Layer 19 of a small transformer language model trained on English Wikipedia (23 layers, counted from 0, width 96).
A neuron's activation on a vector x is GELU(weights . x), where the dot is the dot product.

Input weights of the MLP neurons that the questions are about. A number n stands for n times 0.0069.
n20: -43 -1 20 40 -23 -5 15 -27 10 12 20 -13 3 -28 -46 -2 1 -44 -13 0 -5 -33 9 11 9 -7 5 11 35 37 15 22 54 23 43 -8 26 36 -3 -15 -25 -11 -32 1 -8 -23 3 1 -1 -8 -11 8 8 27 -5 51 -8 -1 -40 28 -22 -1 -14 44 -10 5 7 7 -40 2 15 -14 -43 -36 -16 10 17 -29 8 -42 -40 -10 5 18 2 43 -19 -18 -11 22 22 -44 15 1 -12 9
n61: 9 26 -4 21 -23 3 50 -26 4 -24 -39 -18 -67 44 30 -14 -16 5 -5 48 94 16 -4 19 27 -46 -9 19 2 -57 25 11 29 -33 -37 1 -87 7 -8 -12 -15 -60 28 -20 6 -30 34 12 43 22 -5 21 40 -39 -60 -61 -30 -19 -19 1 -8 48 -43 -6 26 -11 -6 -1 13 38 -3 -2 -19 -15 -26 22 8 19 -14 43 51 -6 43 15 3 -23 8 35 -3 -7 37 4 -25 -20 17 -6
n69: 28 -5 -35 -3 -24 -14 18 -17 -18 1 0 -17 19 -7 39 -31 2 -8 43 -4 38 -38 38 30 -42 4 18 13 -14 -25 1 47 40 35 13 -16 7 -21 -15 -3 -11 -18 -2 -7 8 -12 3 20 -4 28 -12 8 16 13 0 -23 -17 -7 -3 -90 5 -52 -24 13 33 -33 -3 15 -31 6 24 -1 -4 -46 22 7 23 -16 20 3 -54 -14 20 36 41 -7 -17 23 -35 12 18 14 -10 -43 10 32
n78: 2 5 45 13 -20 -28 -35 -10 -30 -14 38 10 8 -6 -37 -56 -57 -3 37 6 -1 -7 -17 12 7 -39 13 -7 22 13 21 1 9 29 -7 -3 27 -29 -7 33 17 19 25 -17 7 -7 -3 39 49 15 -3 -15 33 11 16 -2 5 18 12 -38 -28 -29 -21 -24 22 3 23 -10 -37 -33 -18 39 20 47 -43 -22 -58 -20 -1 11 20 7 29 8 -20 36 -8 -16 5 10 -40 10 46 -12 -19 -13
n99: -58 33 23 13 11 13 -4 -31 27 20 21 67 -11 -31 -1 34 -24 3 -1 5 30 35 26 -14 -56 -32 -31 49 -17 -25 26 37 -3 -69 -18 81 38 -13 28 12 16 -48 -3 -19 27 8 29 -14 -23 29 -34 -16 -2 -28 -32 -12 41 -28 -35 8 -35 20 -23 2 38 4 26 -19 24 -27 -34 -15 -32 -6 1 -5 32 20 -10 61 -35 -52 7 -55 -12 -3 -42 26 19 12 78 1 -29 37 -7 -2
n102: -10 -36 17 -40 -16 -10 -20 8 21 -68 -8 48 -18 38 39 10 44 -2 -9 28 30 -2 -30 -12 -26 0 17 22 -20 -14 54 30 -42 -1 12 6 -34 6 -17 14 4 13 3 -17 -23 -60 0 -3 42 -24 -20 8 -14 -33 38 60 18 -29 6 39 -1 -1 -22 -61 74 -8 -10 -27 9 -19 -44 34 -26 -10 -7 27 21 -7 13 -14 -40 -9 46 9 -13 3 -24 -25 35 -12 2 -27 -11 39 26 -5
n116: 42 -12 7 -40 -23 58 20 36 0 -23 -28 -15 7 24 69 0 -50 11 -30 17 34 -4 -20 19 -26 -47 -20 -2 8 9 13 7 -24 -16 2 -30 11 -33 37 33 -28 -17 -33 -8 8 -3 -17 54 -35 -17 10 34 18 3 13 30 -15 25 -31 -9 19 -50 -28 0 58 31 14 -33 -7 -32 -30 8 -46 35 -27 -2 77 -17 40 -41 -39 -7 -7 14 21 11 -31 41 5 9 28 32 -7 -9 -21 -16
n128: -3 -36 26 -21 65 -8 28 -31 2 -24 27 -6 -17 27 -39 27 6 5 15 29 -25 18 -1 -11 -44 8 -7 30 -4 -29 -15 19 42 2 22 16 17 -19 -12 3 -17 -10 10 -10 -1 20 48 5 2 -23 -50 26 24 18 -8 -3 -31 -14 30 -27 6 15 -12 19 8 -15 -15 -46 -33 26 -4 -30 24 -4 -32 65 10 21 -18 -7 -31 -9 -16 -20 36 -12 6 19 -58 3 -26 30 10 8 25 -34
n151: -17 30 24 9 10 -10 3 72 16 42 8 -30 8 -6 -23 36 22 -34 47 -18 33 -14 -23 3 24 -24 -11 20 15 2 -41 52 -25 26 -10 -16 -27 4 -26 22 -30 -4 -62 -46 -5 -10 15 33 19 -17 -18 -20 48 4 -41 3 -17 -18 -31 15 -7 10 27 35 72 -35 -27 -16 -20 -6 16 10 27 -33 1 -52 13 -67 38 45 -37 23 -43 9 -5 5 6 32 0 -23 -2 55 41 -11 -49 -9
n259: 56 -46 -54 30 12 1 -14 -31 -5 43 -18 17 21 -18 44 31 -22 -4 39 -26 -35 41 29 7 -29 -10 15 41 -39 7 16 45 3 3 -30 10 25 16 -29 53 -28 -21 -52 -20 71 23 -43 -11 -56 -30 -11 -7 7 -2 -27 4 -16 20 -1 -16 33 -15 -47 -1 25 -16 11 8 -33 12 -63 -16 -66 -19 38 -26 7 -6 34 -13 -78 17 11 -15 17 45 -39 24 33 24 11 -11 18 -26 4 0
n273: -20 27 -12 56 -16 -45 -14 -12 -45 -39 -40 4 -4 -12 10 15 -79 39 7 5 45 21 4 -37 -19 16 -24 -18 -14 4 11 -12 -3 -7 5 -14 67 -26 21 0 25 12 22 -2 -35 28 70 1 -20 -31 -37 -46 40 17 -9 -45 -37 -8 -41 65 -60 35 -32 5 -29 1 18 0 46 25 21 -19 -21 -17 -11 17 -5 16 64 21 10 -10 41 6 51 2 -9 -6 10 -66 11 -6 60 -3 19 -29
n291: 28 -40 -43 39 -24 7 -4 -7 -32 17 11 -2 6 8 18 32 4 27 6 -39 39 59 -4 -53 24 11 15 4 12 -34 -82 27 35 -1 -38 1 -11 -7 9 -5 -22 -14 -19 -11 9 44 1 1 -13 -17 -20 2 -33 -3 14 36 26 -30 -10 4 -3 24 -68 10 49 -18 -2 -23 9 -2 41 -37 34 27 -39 32 -15 -34 13 52 -24 -28 32 -11 -2 -9 14 -20 59 -49 -11 40 -24 85 10 5
n332: -21 -19 -16 7 -26 2 6 -23 15 -41 12 -22 39 17 17 65 -24 -21 2 -15 -48 61 2 -8 61 15 -27 49 23 -14 -1 -10 62 -26 -3 -13 -3 26 17 28 33 36 33 16 -24 -8 34 4 -45 -8 -51 13 -36 -13 -2 -13 7 -16 33 15 7 -30 -22 -13 28 17 44 -40 16 24 -22 -29 -13 0 14 27 -12 -39 -13 47 7 -72 -1 -9 -52 45 -3 36 -16 -33 18 -3 14 29 -17 -10
n337: -10 18 36 -41 12 -76 24 17 26 22 24 -20 16 42 -27 1 30 -11 -17 -20 4 -6 12 -15 6 -30 -8 40 -46 9 -29 -35 -18 -34 -54 34 -32 -16 14 -15 -14 54 -32 -4 3 50 3 56 -8 20 41 -6 13 64 -2 -20 -35 -46 -4 -14 -51 24 18 22 34 -42 -4 -39 13 9 9 -10 -7 15 -20 8 -25 -12 -4 5 -8 -5 26 -13 31 -41 -3 17 9 -10 5 29 -1 35 16 24
n346: 15 30 14 -8 -19 -16 -32 6 14 -44 -79 -11 39 40 -8 41 2 21 -13 3 -15 27 -50 -32 32 -4 -2 2 21 -6 44 -9 51 8 42 -35 10 12 -22 -17 7 -6 7 25 8 31 27 -3 16 32 -17 -4 -20 2 -16 -75 3 -10 -9 -49 -9 -30 -2 -5 64 -30 -16 20 2 -4 1 -15 30 -13 6 -12 -29 -33 44 4 34 -17 66 -27 -16 18 -5 -18 -13 20 20 17 -17 29 15 -9

Each question shows a token from some text and the vector x that enters the MLP there. A number n stands for n times 0.058.

" ": 2 43 -24 -24 -12 10 0 5 4 9 -16 5 -26 -12 27 1 6 -7 -56 16 -9 7 -8 7 -15 16 -5 -1 -8 -16 2 -29 -30 46 -4 2 -3 -1 15 -6 -19 16 0 49 -15 -12 6 -19 40 -7 -19 -24 27 -19 -25 1 4 -3 -7 -17 15 22 4 6 -22 26 -27 -6 20 -14 24 -9 9 10 4 -5 -3 7 -6 24 0 -5 -28 11 21 16 -7 -2 24 27 -2 5 -20 -3 11 -17
Which neuron fires most, and how strongly? n61, at about 1.3

" held": -3 -19 1 -13 7 16 -4 -12 -27 13 -7 -20 -15 20 20 -7 -25 -12 -11 5 -10 11 13 22 2 -2 1 18 24 7 3 -8 -9 72 24 3 4 -1 7 10 -16 -3 -16 14 -28 -21 -16 -10 23 5 0 -29 43 -9 -19 15 1 10 5 -16 12 -4 2 -8 2 9 -17 10 13 -9 2 23 -12 5 -1 -18 15 12 -10 7 -3 -24 -47 4 7 0 16 11 -5 -15 13 -10 -34 6 1 -7
Which two neurons fire most, strongest first? n116, n69

" L": -15 -6 -8 -22 0 17 0 5 9 12 -6 -6 -35 -1 -7 -1 -13 -13 -26 -3 -1 -5 -34 -16 -1 23 16 -21 25 35 -29 0 -15 38 17 41 11 -17 26 -8 -8 13 9 22 -11 -24 11 10 8 -10 3 -11 -5 -4 -21 25 19 18 -2 -25 0 11 10 0 -5 24 -62 -24 1 11 14 -3 4 29 -14 -7 -8 9 -6 25 4 -14 -9 -22 9 7 19 2 10 -8 1 -10 -26 8 25 17
Which neuron fires most, and how strongly? n291, at about 1.6

"m": 8 4 4 -9 -2 1 -15 -7 -15 38 23 -38 -12 19 9 -15 -8 -1 -32 17 -25 32 11 -5 9 -1 36 -3 17 38 -6 -11 -31 15 10 55 -4 -25 24 8 -26 19 -11 23 -28 -24 -4 9 3 10 -1 -38 4 -17 -5 -16 16 15 2 5 1 0 -6 -9 -3 2 2 -5 25 -19 6 0 -8 2 1 12 8 5 1 26 6 -1 -38 -27 -10 -8 39 -18 3 -11 -18 -6 -37 -2 16 16
Which of these neurons fires most? n337

"om": -16 -5 -18 -22 -28 9 -2 -29 23 21 16 -8 5 26 8 -2 -13 -5 -33 20 -3 28 -14 -5 3 11 4 -9 29 59 -20 -2 15 19 26 37 8 2 -11 -8 -22 -16 -18 0 -2 -20 -14 -17 22 -13 -17 -8 -18 -8 15 3 12 13 15 -16 26 -11 57 -9 -21 -6 -29 13 -2 12 5 19 -7 17 4 6 -11 44 -1 7 7 -32 -28 -10 -9 14 7 -11 3 -7 -10 -5 -7 -27 -10 7
Which of these neurons fires most? n20

"ith": -16 -18 19 10 -7 9 -9 -12 3 25 2 7 -5 18 16 -20 0 -4 -72 24 -13 -3 7 -13 20 16 16 -1 -9 0 -12 -19 12 70 12 25 19 -8 4 2 -10 -5 -4 16 -32 -1 0 3 26 -2 18 -17 -10 18 -28 3 -2 3 17 -34 -6 6 14 -8 -9 2 -4 -7 21 -13 -5 5 -19 1 3 -5 -8 17 -20 7 -6 -26 -14 0 23 -1 19 1 12 2 -16 -19 11 -4 -2 -17
Which of these neurons fires most? n20

",": -13 4 -5 -22 -9 18 -14 -15 15 29 -10 -15 0 8 -12 -21 14 -20 -17 -2 -1 19 -5 -6 -3 1 3 6 19 11 2 8 -6 73 0 16 31 0 3 -4 -6 9 -13 1 -5 -24 8 2 5 3 -1 -13 4 -4 -24 -7 -6 -10 2 -30 29 18 24 10 -11 49 -16 -3 30 -22 -3 16 -4 -3 -20 13 2 31 9 13 5 -23 -16 -8 -1 -12 -19 -16 -15 -2 -21 -8 -12 -8 -12 3
Which of these neurons fires most? n20

" B": 9 3 -16 -20 -16 19 2 7 9 22 -23 -13 4 -6 -18 8 -32 7 -13 4 -5 23 -19 -23 0 47 7 7 2 52 -21 -10 -18 36 -10 23 27 -7 8 2 -19 1 -5 29 -26 -21 -2 -18 -3 7 11 -34 11 -21 -14 11 23 22 12 -14 6 23 -8 20 -30 3 -50 -17 15 4 12 21 -3 12 0 20 10 4 3 -10 -7 -3 -33 0 12 17 -13 -13 12 -4 -15 -20 -6 11 2 16
The three highest activations, in order: n273, n291, n20

")\n": -10 -14 -12 -25 -22 0 -16 20 -2 -5 2 -14 -20 9 -4 -10 -15 -3 -31 -6 -11 13 -27 16 15 28 17 2 26 -1 -30 13 2 33 3 30 14 -9 -19 1 -30 25 7 21 -28 -45 -5 -2 24 2 3 -38 34 -17 -25 14 4 19 21 -16 33 7 16 6 -3 34 -7 -1 37 -1 -15 -22 4 4 -21 19 5 27 2 -5 3 -10 -34 -3 12 -10 12 -11 23 -9 -12 -1 0 16 -11 -20
Which of these neurons fires most? n102

" of": -3 -21 6 -18 -13 -4 -9 -25 -17 24 6 -22 -10 40 20 -22 2 7 -22 4 -4 33 2 -18 2 21 8 -2 20 5 -14 8 -9 49 4 3 -2 13 21 -11 -16 23 -12 18 -27 -26 -20 13 9 -6 -6 -3 12 5 -27 1 4 24 -5 -31 22 18 19 1 -7 6 -14 6 32 -19 0 8 -19 29 -33 -5 3 52 8 12 -2 -3 -29 -27 2 11 0 14 -17 -9 -19 -22 12 -25 -2 9
Which of these neurons fires most? n116

" Bang": -1 -17 13 -5 -37 12 -11 4 0 34 -15 -21 -14 19 9 -10 10 11 7 4 -29 30 3 -6 -10 53 22 -3 6 16 -35 -35 -1 16 10 -3 -13 -18 -4 -29 -34 -1 9 15 -20 -5 -8 -19 20 2 16 -22 1 6 -15 35 3 8 20 -26 20 14 8 8 21 -22 -29 1 41 21 7 -6 4 4 20 18 2 25 -8 -14 4 -19 -64 -9 -10 15 14 11 -6 6 -6 -14 -12 16 -2 -6
Which neuron fires most, and how strongly? n291, at about 1.3

"et": -27 -9 7 -8 4 -16 -16 -8 3 28 0 -14 12 2 -1 -18 -21 0 -22 30 11 -12 30 -6 -2 35 8 -3 -8 19 -10 -18 -35 35 31 46 5 2 -1 -7 -48 -5 3 27 -16 -4 -6 -5 4 -9 -5 -33 24 8 -17 -7 7 16 4 -4 -11 18 45 -18 15 21 -37 -9 37 9 -5 -2 -22 4 2 -23 -8 18 2 31 9 -29 -21 -1 6 14 9 -9 -3 -18 7 6 14 3 -8 -8
Which of these neurons fires most? n273

"akh": 11 -21 -3 -26 -18 23 -19 -18 -17 8 -20 -25 -13 9 0 9 22 -1 -31 29 -41 23 -27 -6 6 13 16 -1 -8 -5 -18 -20 -2 7 30 38 -35 -4 21 29 -12 -1 -8 27 -5 -3 -13 3 24 -2 -3 -7 9 16 -28 15 19 26 19 -44 -4 2 45 -7 -7 -9 -25 -4 17 -1 -9 25 8 12 2 11 1 8 -21 4 11 1 -39 -41 2 -9 23 29 -11 27 11 11 9 -9 -2 -6
Which neuron fires most, and how strongly? n128, at about 2.3

"-": 8 -5 1 -7 -18 -6 1 1 6 16 -1 -28 0 11 -11 -24 -14 -9 1 -9 -10 -5 3 -7 7 6 11 -3 4 -4 -26 -18 -7 73 -3 37 -4 -9 10 -1 -21 28 -4 25 -20 -32 -3 5 22 -3 -3 -2 4 -2 -15 -15 22 -13 -5 -40 25 7 32 -5 -7 38 -25 4 32 -13 2 6 -11 6 -12 -11 19 23 10 7 9 -16 -26 -6 9 1 -6 2 -3 -3 -3 -22 -6 19 9 -1
Which two neurons fire most, strongest first? n78, n337